Layer 7 of a small transformer language model trained on English Wikipedia (10 layers, counted from 0, width 128).
A neuron's activation on a vector x is GELU(weights . x + bias), where the dot is the dot product.

Input weights of the MLP neurons that the questions are about. A number n stands for (n - 128) times 0.0049.
n8 (bias -0.109): 103, 117, 176, 87, 94, 130, 107, 117, 34, 78, 147, 108, 83, 109, 199, 144, 120, 151, 112, 106, 80, 129, 111, 120, 168, 187, 166, 176, 163, 146, 116, 153, 128, 138, 82, 171, 61, 141, 105, 121, 111, 143, 113, 114, 110, 123, 92, 157, 89, 163, 106, 65, 118, 210, 106, 186, 117, 86, 71, 185, 57, 169, 152, 181, 189, 116, 88, 137, 121, 161, 125, 130, 70, 232, 156, 202, 148, 90, 166, 161, 151, 87, 76, 130, 132, 68, 89, 137, 140, 124, 101, 148, 106, 136, 150, 66, 139, 80, 140, 154, 176, 91, 177, 143, 191, 146, 141, 179, 127, 120, 123, 136, 145, 131, 70, 126, 111, 89, 137, 59, 138, 128, 59, 63, 162, 204, 176, 97
n9 (bias -0.008): 154, 145, 114, 111, 76, 163, 79, 162, 166, 183, 97, 123, 175, 43, 131, 136, 107, 98, 124, 107, 88, 89, 143, 90, 74, 113, 187, 130, 137, 186, 151, 183, 87, 92, 147, 119, 160, 8, 176, 221, 97, 151, 26, 140, 71, 91, 137, 145, 115, 96, 111, 129, 142, 157, 170, 114, 76, 180, 149, 159, 106, 125, 141, 131, 129, 99, 117, 145, 127, 133, 169, 145, 154, 68, 82, 167, 124, 191, 131, 162, 111, 93, 157, 106, 102, 157, 118, 106, 154, 191, 128, 139, 135, 170, 161, 78, 93, 89, 128, 95, 176, 129, 98, 98, 115, 142, 166, 102, 125, 217, 180, 148, 102, 116, 174, 143, 117, 78, 112, 103, 99, 83, 179, 81, 138, 166, 137, 128
n94 (bias -0.045): 68, 144, 78, 81, 92, 109, 113, 183, 103, 111, 181, 177, 172, 175, 105, 44, 112, 106, 88, 176, 140, 126, 25, 148, 111, 69, 190, 143, 149, 128, 79, 175, 99, 134, 103, 74, 135, 113, 148, 92, 111, 188, 135, 70, 141, 117, 88, 134, 115, 156, 71, 191, 69, 117, 191, 106, 106, 63, 185, 115, 106, 155, 135, 133, 135, 71, 134, 114, 111, 139, 109, 167, 113, 151, 115, 162, 160, 148, 126, 149, 116, 155, 85, 114, 135, 122, 119, 164, 119, 138, 129, 93, 86, 73, 140, 125, 150, 167, 227, 117, 132, 129, 126, 142, 177, 89, 156, 147, 117, 146, 129, 130, 103, 139, 137, 221, 160, 223, 164, 218, 113, 113, 118, 136, 164, 79, 110, 91
n106 (bias -0.062): 172, 51, 149, 95, 123, 156, 106, 77, 151, 97, 125, 129, 192, 124, 201, 136, 75, 174, 109, 202, 94, 135, 195, 141, 112, 176, 66, 163, 83, 89, 131, 100, 106, 129, 169, 86, 185, 144, 152, 103, 60, 182, 178, 118, 127, 112, 146, 216, 114, 121, 88, 127, 40, 162, 181, 86, 86, 55, 81, 198, 115, 109, 118, 156, 98, 93, 91, 141, 127, 138, 110, 98, 129, 59, 146, 88, 59, 122, 201, 115, 131, 115, 136, 165, 90, 128, 150, 135, 155, 153, 145, 150, 145, 120, 106, 128, 101, 47, 126, 131, 132, 122, 92, 149, 180, 200, 175, 193, 119, 156, 148, 115, 139, 188, 120, 163, 166, 85, 112, 75, 93, 102, 145, 126, 148, 92, 137, 171
n253 (bias -0.049): 56, 112, 196, 121, 165, 159, 123, 141, 208, 105, 149, 143, 108, 161, 63, 130, 211, 126, 117, 103, 150, 147, 126, 104, 141, 133, 133, 132, 103, 144, 173, 138, 97, 138, 99, 146, 162, 94, 105, 122, 144, 97, 96, 149, 144, 120, 102, 145, 129, 120, 146, 157, 136, 58, 113, 143, 140, 174, 139, 125, 151, 146, 120, 132, 55, 115, 184, 77, 121, 145, 72, 142, 46, 116, 173, 224, 128, 146, 156, 121, 45, 138, 119, 124, 117, 110, 116, 156, 144, 99, 87, 115, 190, 80, 132, 144, 100, 95, 137, 111, 136, 136, 147, 134, 103, 177, 85, 125, 89, 132, 169, 124, 159, 85, 152, 113, 165, 75, 154, 117, 96, 139, 149, 135, 127, 111, 47, 134
n287 (bias -0.114): 93, 143, 69, 88, 107, 111, 180, 155, 110, 146, 84, 135, 179, 128, 181, 113, 120, 111, 99, 120, 155, 124, 175, 139, 131, 172, 112, 191, 118, 139, 133, 143, 100, 63, 114, 150, 78, 197, 110, 108, 132, 108, 148, 118, 135, 130, 92, 111, 122, 187, 82, 142, 116, 123, 120, 140, 113, 110, 133, 120, 127, 91, 113, 175, 118, 97, 189, 116, 119, 173, 159, 155, 151, 172, 148, 119, 167, 132, 120, 74, 49, 139, 160, 97, 130, 181, 143, 141, 85, 88, 55, 177, 150, 129, 103, 174, 170, 89, 146, 89, 171, 148, 100, 143, 105, 108, 69, 120, 54, 122, 146, 130, 128, 143, 147, 149, 175, 108, 68, 167, 116, 149, 151, 167, 139, 140, 91, 136
n300 (bias -0.032): 107, 100, 164, 158, 118, 100, 74, 118, 92, 79, 179, 165, 123, 111, 136, 126, 88, 130, 153, 112, 103, 134, 117, 76, 167, 166, 101, 81, 139, 107, 127, 135, 135, 134, 117, 171, 220, 111, 126, 137, 85, 131, 75, 102, 81, 82, 108, 82, 127, 84, 127, 186, 132, 107, 145, 148, 109, 99, 75, 153, 124, 116, 223, 117, 165, 72, 126, 147, 162, 152, 110, 81, 72, 137, 131, 91, 146, 113, 179, 191, 169, 136, 125, 179, 205, 121, 117, 153, 166, 150, 144, 91, 112, 187, 139, 112, 71, 107, 142, 155, 127, 90, 193, 171, 144, 123, 78, 110, 143, 116, 205, 78, 120, 161, 70, 104, 164, 138, 204, 134, 90, 65, 144, 177, 149, 111, 105, 126
n433 (bias -0.051): 137, 189, 33, 119, 219, 142, 203, 167, 140, 108, 73, 113, 141, 156, 83, 107, 131, 129, 78, 183, 153, 104, 162, 84, 139, 143, 152, 77, 77, 150, 115, 175, 59, 117, 95, 161, 137, 120, 153, 162, 170, 87, 159, 71, 122, 141, 128, 143, 154, 114, 149, 144, 106, 121, 93, 65, 170, 128, 91, 101, 180, 120, 155, 129, 115, 90, 106, 136, 106, 121, 139, 116, 138, 75, 133, 112, 150, 125, 135, 146, 54, 124, 177, 192, 176, 170, 51, 155, 113, 101, 157, 101, 162, 115, 142, 79, 147, 124, 182, 85, 148, 188, 141, 162, 141, 101, 102, 155, 73, 79, 128, 142, 118, 44, 135, 176, 90, 123, 184, 148, 171, 101, 130, 103, 162, 165, 84, 97

Each question shows a token from some text and the vector x that enters the MLP there. A number n stands for (n - 128) times 0.049.

" inf": 101, 127, 144, 149, 112, 125, 153, 76, 124, 124, 125, 70, 144, 136, 126, 106, 120, 153, 119, 108, 108, 172, 134, 156, 139, 123, 133, 136, 159, 188, 140, 115, 161, 120, 147, 128, 130, 137, 150, 135, 91, 132, 144, 160, 105, 108, 122, 114, 106, 141, 113, 110, 146, 144, 117, 89, 148, 154, 138, 168, 142, 73, 75, 96, 158, 110, 80, 119, 123, 161, 139, 120, 134, 125, 121, 138, 123, 128, 114, 138, 104, 171, 145, 136, 118, 129, 107, 124, 135, 103, 140, 112, 150, 172, 126, 129, 121, 144, 103, 146, 152, 127, 128, 123, 147, 85, 86, 96, 154, 129, 190, 129, 123, 117, 130, 136, 124, 115, 123, 167, 124, 112, 80, 123, 108, 141, 103, 128
Which of these neurons fires most? n9

" Division": 150, 118, 118, 132, 89, 117, 128, 109, 94, 109, 157, 64, 138, 124, 107, 111, 147, 134, 115, 111, 119, 158, 168, 137, 160, 138, 107, 128, 118, 150, 169, 128, 139, 123, 146, 112, 130, 135, 110, 129, 129, 138, 119, 136, 144, 151, 115, 153, 108, 147, 111, 106, 172, 166, 71, 100, 139, 96, 164, 147, 119, 128, 86, 75, 137, 133, 110, 124, 146, 134, 118, 163, 168, 128, 101, 117, 124, 127, 98, 138, 132, 153, 144, 128, 144, 82, 116, 133, 122, 127, 145, 103, 119, 133, 136, 136, 133, 147, 103, 135, 148, 124, 148, 120, 161, 97, 102, 107, 150, 131, 183, 145, 106, 152, 155, 108, 131, 144, 119, 130, 128, 155, 29, 160, 137, 122, 86, 107
Which of these neurons fires most? n8

".": 129, 120, 152, 140, 110, 128, 121, 94, 105, 117, 155, 124, 149, 138, 125, 98, 128, 94, 165, 131, 131, 151, 151, 153, 121, 95, 119, 103, 130, 133, 122, 117, 115, 96, 144, 113, 142, 148, 145, 157, 120, 122, 107, 169, 180, 165, 115, 125, 81, 140, 124, 114, 158, 164, 118, 95, 142, 155, 141, 146, 116, 130, 70, 97, 156, 110, 90, 117, 124, 100, 116, 129, 112, 134, 78, 116, 130, 134, 119, 162, 116, 154, 163, 124, 144, 110, 138, 127, 140, 115, 130, 116, 127, 136, 151, 138, 119, 171, 126, 158, 124, 110, 147, 139, 129, 139, 136, 137, 141, 115, 208, 120, 119, 117, 117, 105, 123, 149, 133, 130, 135, 106, 83, 118, 120, 99, 111, 98
Which of these neurons fires most? n300

" comp": 141, 134, 131, 175, 87, 139, 164, 101, 116, 122, 128, 72, 127, 135, 139, 127, 147, 133, 132, 117, 116, 167, 143, 164, 123, 137, 133, 129, 138, 143, 162, 118, 133, 86, 129, 137, 125, 161, 143, 123, 127, 88, 134, 135, 147, 128, 130, 114, 107, 146, 130, 91, 149, 128, 105, 79, 134, 158, 137, 121, 142, 87, 85, 100, 151, 122, 61, 114, 122, 143, 55, 123, 139, 110, 98, 109, 122, 139, 117, 137, 123, 152, 153, 151, 147, 171, 113, 108, 114, 119, 119, 128, 132, 149, 148, 150, 134, 183, 120, 119, 98, 89, 110, 136, 116, 123, 130, 166, 157, 104, 179, 139, 100, 121, 146, 155, 142, 102, 155, 139, 101, 145, 102, 112, 134, 134, 97, 105
The two highest activations, in order: n433, n287

"em": 130, 97, 142, 115, 124, 120, 177, 133, 130, 62, 142, 124, 130, 136, 156, 121, 147, 125, 132, 132, 123, 165, 149, 149, 156, 134, 120, 141, 135, 104, 147, 125, 129, 120, 115, 106, 132, 152, 121, 131, 126, 194, 130, 175, 154, 114, 130, 136, 94, 135, 128, 105, 144, 137, 116, 79, 130, 180, 108, 139, 173, 86, 114, 99, 143, 130, 116, 154, 182, 99, 99, 124, 119, 129, 112, 119, 59, 117, 108, 157, 128, 162, 129, 108, 169, 101, 136, 68, 148, 62, 127, 101, 105, 122, 139, 137, 147, 132, 111, 161, 146, 151, 91, 123, 113, 129, 149, 127, 124, 151, 160, 143, 106, 121, 114, 107, 135, 136, 141, 125, 122, 135, 64, 127, 137, 120, 126, 117
The most active neuron and its activation: n106, at about 2.1

" and": 157, 154, 142, 124, 75, 129, 116, 91, 114, 123, 153, 93, 126, 124, 126, 116, 119, 150, 136, 142, 127, 143, 158, 129, 119, 103, 124, 131, 124, 135, 132, 86, 132, 136, 125, 135, 127, 140, 145, 126, 122, 135, 110, 128, 194, 155, 134, 116, 99, 135, 111, 101, 143, 157, 103, 134, 152, 176, 111, 126, 152, 105, 105, 95, 131, 125, 100, 123, 100, 99, 72, 157, 121, 109, 105, 113, 122, 140, 102, 156, 128, 178, 142, 148, 146, 96, 112, 109, 113, 136, 121, 142, 118, 144, 146, 171, 148, 175, 118, 150, 124, 96, 134, 139, 118, 106, 123, 140, 138, 102, 208, 141, 127, 137, 125, 105, 143, 139, 127, 125, 128, 117, 123, 115, 106, 126, 139, 91
Which of these neurons fires most? n300

"w": 118, 123, 150, 121, 115, 124, 134, 102, 137, 98, 147, 89, 110, 141, 139, 118, 147, 138, 151, 159, 149, 152, 113, 125, 169, 102, 133, 100, 129, 124, 158, 114, 113, 130, 135, 117, 121, 125, 148, 152, 190, 166, 133, 171, 149, 124, 112, 117, 106, 131, 79, 112, 148, 111, 134, 138, 175, 148, 146, 142, 136, 80, 91, 86, 106, 124, 100, 102, 139, 112, 117, 186, 132, 137, 108, 127, 107, 103, 82, 131, 128, 158, 159, 120, 140, 112, 159, 97, 153, 120, 144, 154, 113, 109, 129, 150, 109, 154, 124, 125, 102, 143, 79, 116, 155, 111, 105, 138, 149, 131, 141, 174, 127, 106, 141, 121, 109, 167, 134, 170, 125, 113, 81, 163, 104, 113, 101, 79
Which of these neurons fires most? n94

" to": 146, 145, 153, 146, 80, 139, 143, 95, 120, 119, 111, 97, 126, 148, 135, 96, 169, 112, 149, 119, 113, 150, 147, 103, 98, 122, 140, 123, 122, 139, 160, 145, 128, 129, 136, 144, 106, 169, 111, 150, 130, 94, 106, 152, 173, 160, 151, 130, 132, 130, 119, 124, 190, 145, 103, 106, 88, 157, 141, 114, 156, 117, 92, 131, 134, 129, 104, 125, 105, 126, 124, 144, 111, 109, 91, 137, 126, 137, 141, 143, 126, 147, 118, 136, 125, 112, 130, 69, 122, 108, 137, 102, 117, 137, 115, 113, 117, 177, 103, 143, 145, 120, 146, 115, 142, 114, 131, 127, 151, 99, 216, 117, 153, 124, 117, 132, 121, 111, 118, 121, 103, 118, 113, 115, 125, 112, 110, 135
The most active neuron and its activation: n253, at about 1.1

"===": 137, 143, 131, 174, 103, 117, 134, 114, 95, 89, 130, 120, 154, 113, 105, 102, 134, 101, 143, 141, 107, 163, 152, 150, 111, 128, 117, 118, 136, 134, 148, 147, 150, 105, 157, 119, 134, 155, 125, 155, 113, 135, 131, 184, 165, 132, 107, 144, 77, 125, 120, 108, 141, 148, 99, 79, 148, 174, 138, 127, 132, 114, 90, 86, 147, 121, 119, 123, 120, 139, 127, 135, 113, 109, 115, 134, 105, 126, 137, 119, 115, 168, 180, 157, 124, 125, 122, 136, 111, 99, 123, 127, 118, 151, 138, 98, 136, 151, 120, 164, 132, 131, 132, 136, 139, 149, 146, 113, 135, 108, 194, 141, 116, 88, 127, 113, 76, 139, 161, 100, 125, 126, 75, 112, 128, 105, 119, 109
Which of these neurons fires most? n433

" B": 137, 143, 136, 141, 101, 140, 129, 87, 106, 113, 144, 105, 141, 139, 136, 101, 124, 153, 137, 141, 136, 192, 132, 153, 147, 142, 93, 125, 146, 144, 156, 106, 166, 125, 137, 142, 110, 141, 140, 126, 130, 128, 134, 150, 119, 122, 133, 102, 69, 153, 119, 121, 181, 161, 113, 113, 137, 160, 132, 139, 129, 116, 100, 102, 161, 114, 117, 130, 116, 136, 100, 137, 156, 123, 101, 151, 113, 92, 99, 112, 132, 162, 155, 145, 117, 126, 151, 85, 129, 111, 136, 94, 129, 168, 150, 94, 117, 162, 126, 131, 121, 108, 134, 128, 133, 90, 132, 126, 149, 99, 195, 141, 103, 135, 120, 110, 121, 150, 122, 103, 116, 113, 54, 138, 115, 107, 85, 138
The most active neuron and its activation: n300, at about 1.3

" Pl": 119, 122, 137, 169, 117, 122, 125, 108, 123, 114, 137, 93, 154, 151, 148, 123, 130, 122, 131, 122, 123, 127, 177, 180, 155, 146, 119, 111, 138, 127, 135, 102, 146, 141, 148, 95, 131, 139, 114, 143, 104, 164, 126, 133, 130, 124, 150, 103, 95, 159, 97, 111, 171, 125, 86, 85, 103, 142, 130, 148, 176, 91, 74, 84, 145, 141, 126, 109, 140, 164, 106, 157, 141, 133, 108, 146, 90, 122, 132, 149, 112, 153, 132, 128, 143, 117, 130, 108, 146, 86, 115, 114, 150, 125, 129, 154, 140, 167, 111, 148, 144, 127, 113, 159, 133, 108, 148, 127, 142, 119, 177, 153, 104, 103, 98, 149, 131, 106, 89, 103, 125, 108, 47, 140, 133, 146, 94, 106
The two highest activations, in order: n106, n287

" ag": 140, 139, 150, 151, 107, 136, 169, 115, 102, 105, 146, 97, 142, 132, 156, 98, 120, 143, 129, 116, 107, 138, 146, 96, 130, 122, 158, 163, 138, 195, 146, 94, 147, 107, 142, 127, 122, 179, 155, 130, 161, 135, 141, 154, 142, 129, 126, 126, 114, 159, 109, 123, 173, 169, 106, 74, 128, 125, 114, 130, 151, 102, 90, 99, 167, 105, 118, 88, 125, 136, 98, 122, 137, 94, 87, 106, 91, 136, 134, 147, 104, 162, 133, 141, 128, 111, 114, 86, 148, 135, 110, 91, 131, 142, 169, 128, 119, 162, 124, 141, 156, 145, 119, 145, 115, 98, 124, 103, 166, 96, 157, 149, 103, 136, 126, 133, 97, 122, 135, 124, 111, 136, 51, 132, 131, 137, 98, 111
The two highest activations, in order: n433, n8

"ed": 157, 130, 162, 119, 105, 113, 146, 112, 111, 102, 125, 84, 127, 131, 130, 110, 93, 148, 153, 105, 100, 143, 129, 131, 104, 154, 121, 117, 134, 130, 158, 113, 121, 146, 132, 141, 147, 151, 138, 124, 119, 146, 99, 143, 144, 153, 113, 121, 130, 135, 131, 138, 198, 140, 101, 107, 123, 114, 130, 125, 125, 101, 82, 102, 134, 156, 73, 115, 141, 119, 107, 138, 135, 116, 89, 129, 146, 141, 99, 156, 144, 151, 166, 141, 100, 116, 119, 78, 100, 129, 157, 142, 114, 127, 137, 137, 159, 172, 128, 138, 121, 129, 170, 114, 141, 114, 130, 140, 116, 110, 219, 123, 137, 107, 117, 125, 128, 116, 127, 125, 106, 159, 93, 137, 123, 108, 124, 99
Which of these neurons fires most? n300

" state": 107, 117, 143, 101, 99, 119, 139, 138, 101, 107, 155, 85, 121, 179, 137, 114, 126, 131, 131, 130, 98, 125, 159, 129, 124, 129, 110, 139, 118, 177, 167, 136, 155, 135, 135, 122, 124, 153, 125, 132, 147, 120, 87, 157, 149, 160, 130, 123, 125, 134, 113, 137, 172, 118, 141, 92, 133, 133, 160, 133, 139, 99, 90, 101, 156, 97, 106, 136, 103, 147, 135, 145, 142, 95, 121, 120, 147, 126, 96, 118, 99, 175, 130, 125, 141, 115, 137, 107, 152, 115, 129, 141, 114, 144, 118, 144, 150, 137, 140, 154, 136, 133, 117, 149, 122, 84, 100, 114, 160, 112, 196, 127, 90, 103, 116, 105, 125, 133, 163, 104, 125, 149, 48, 157, 106, 134, 105, 87
The two highest activations, in order: n287, n300

"0": 159, 97, 177, 98, 107, 119, 159, 136, 137, 116, 150, 84, 120, 139, 87, 126, 151, 121, 143, 128, 107, 141, 131, 127, 98, 120, 130, 103, 151, 172, 120, 141, 155, 110, 143, 112, 131, 160, 163, 112, 137, 175, 118, 152, 118, 124, 163, 123, 100, 126, 122, 95, 146, 133, 123, 124, 160, 146, 135, 133, 129, 67, 64, 135, 126, 129, 115, 121, 131, 155, 99, 169, 123, 120, 100, 131, 155, 119, 88, 123, 140, 182, 138, 115, 112, 115, 145, 106, 172, 132, 125, 117, 137, 102, 159, 99, 118, 177, 130, 147, 133, 115, 111, 111, 147, 78, 124, 142, 141, 108, 185, 144, 143, 107, 126, 108, 110, 114, 145, 122, 118, 112, 100, 128, 86, 157, 129, 112
Which of these neurons fires most? n9

"\n": 128, 151, 132, 142, 101, 123, 132, 91, 120, 99, 160, 147, 154, 127, 136, 88, 118, 126, 157, 138, 125, 179, 144, 156, 115, 117, 122, 109, 111, 123, 124, 124, 147, 106, 135, 126, 158, 171, 131, 136, 124, 121, 113, 196, 161, 147, 141, 154, 76, 150, 130, 111, 155, 159, 115, 83, 120, 172, 139, 116, 140, 116, 76, 86, 126, 132, 95, 107, 96, 113, 128, 108, 108, 88, 118, 128, 127, 134, 124, 153, 85, 148, 165, 133, 113, 102, 133, 135, 122, 121, 120, 124, 135, 137, 116, 147, 111, 168, 163, 142, 140, 142, 97, 124, 137, 105, 154, 141, 131, 137, 170, 162, 115, 99, 134, 123, 97, 135, 148, 102, 111, 151, 78, 119, 134, 115, 103, 125
The two highest activations, in order: n106, n253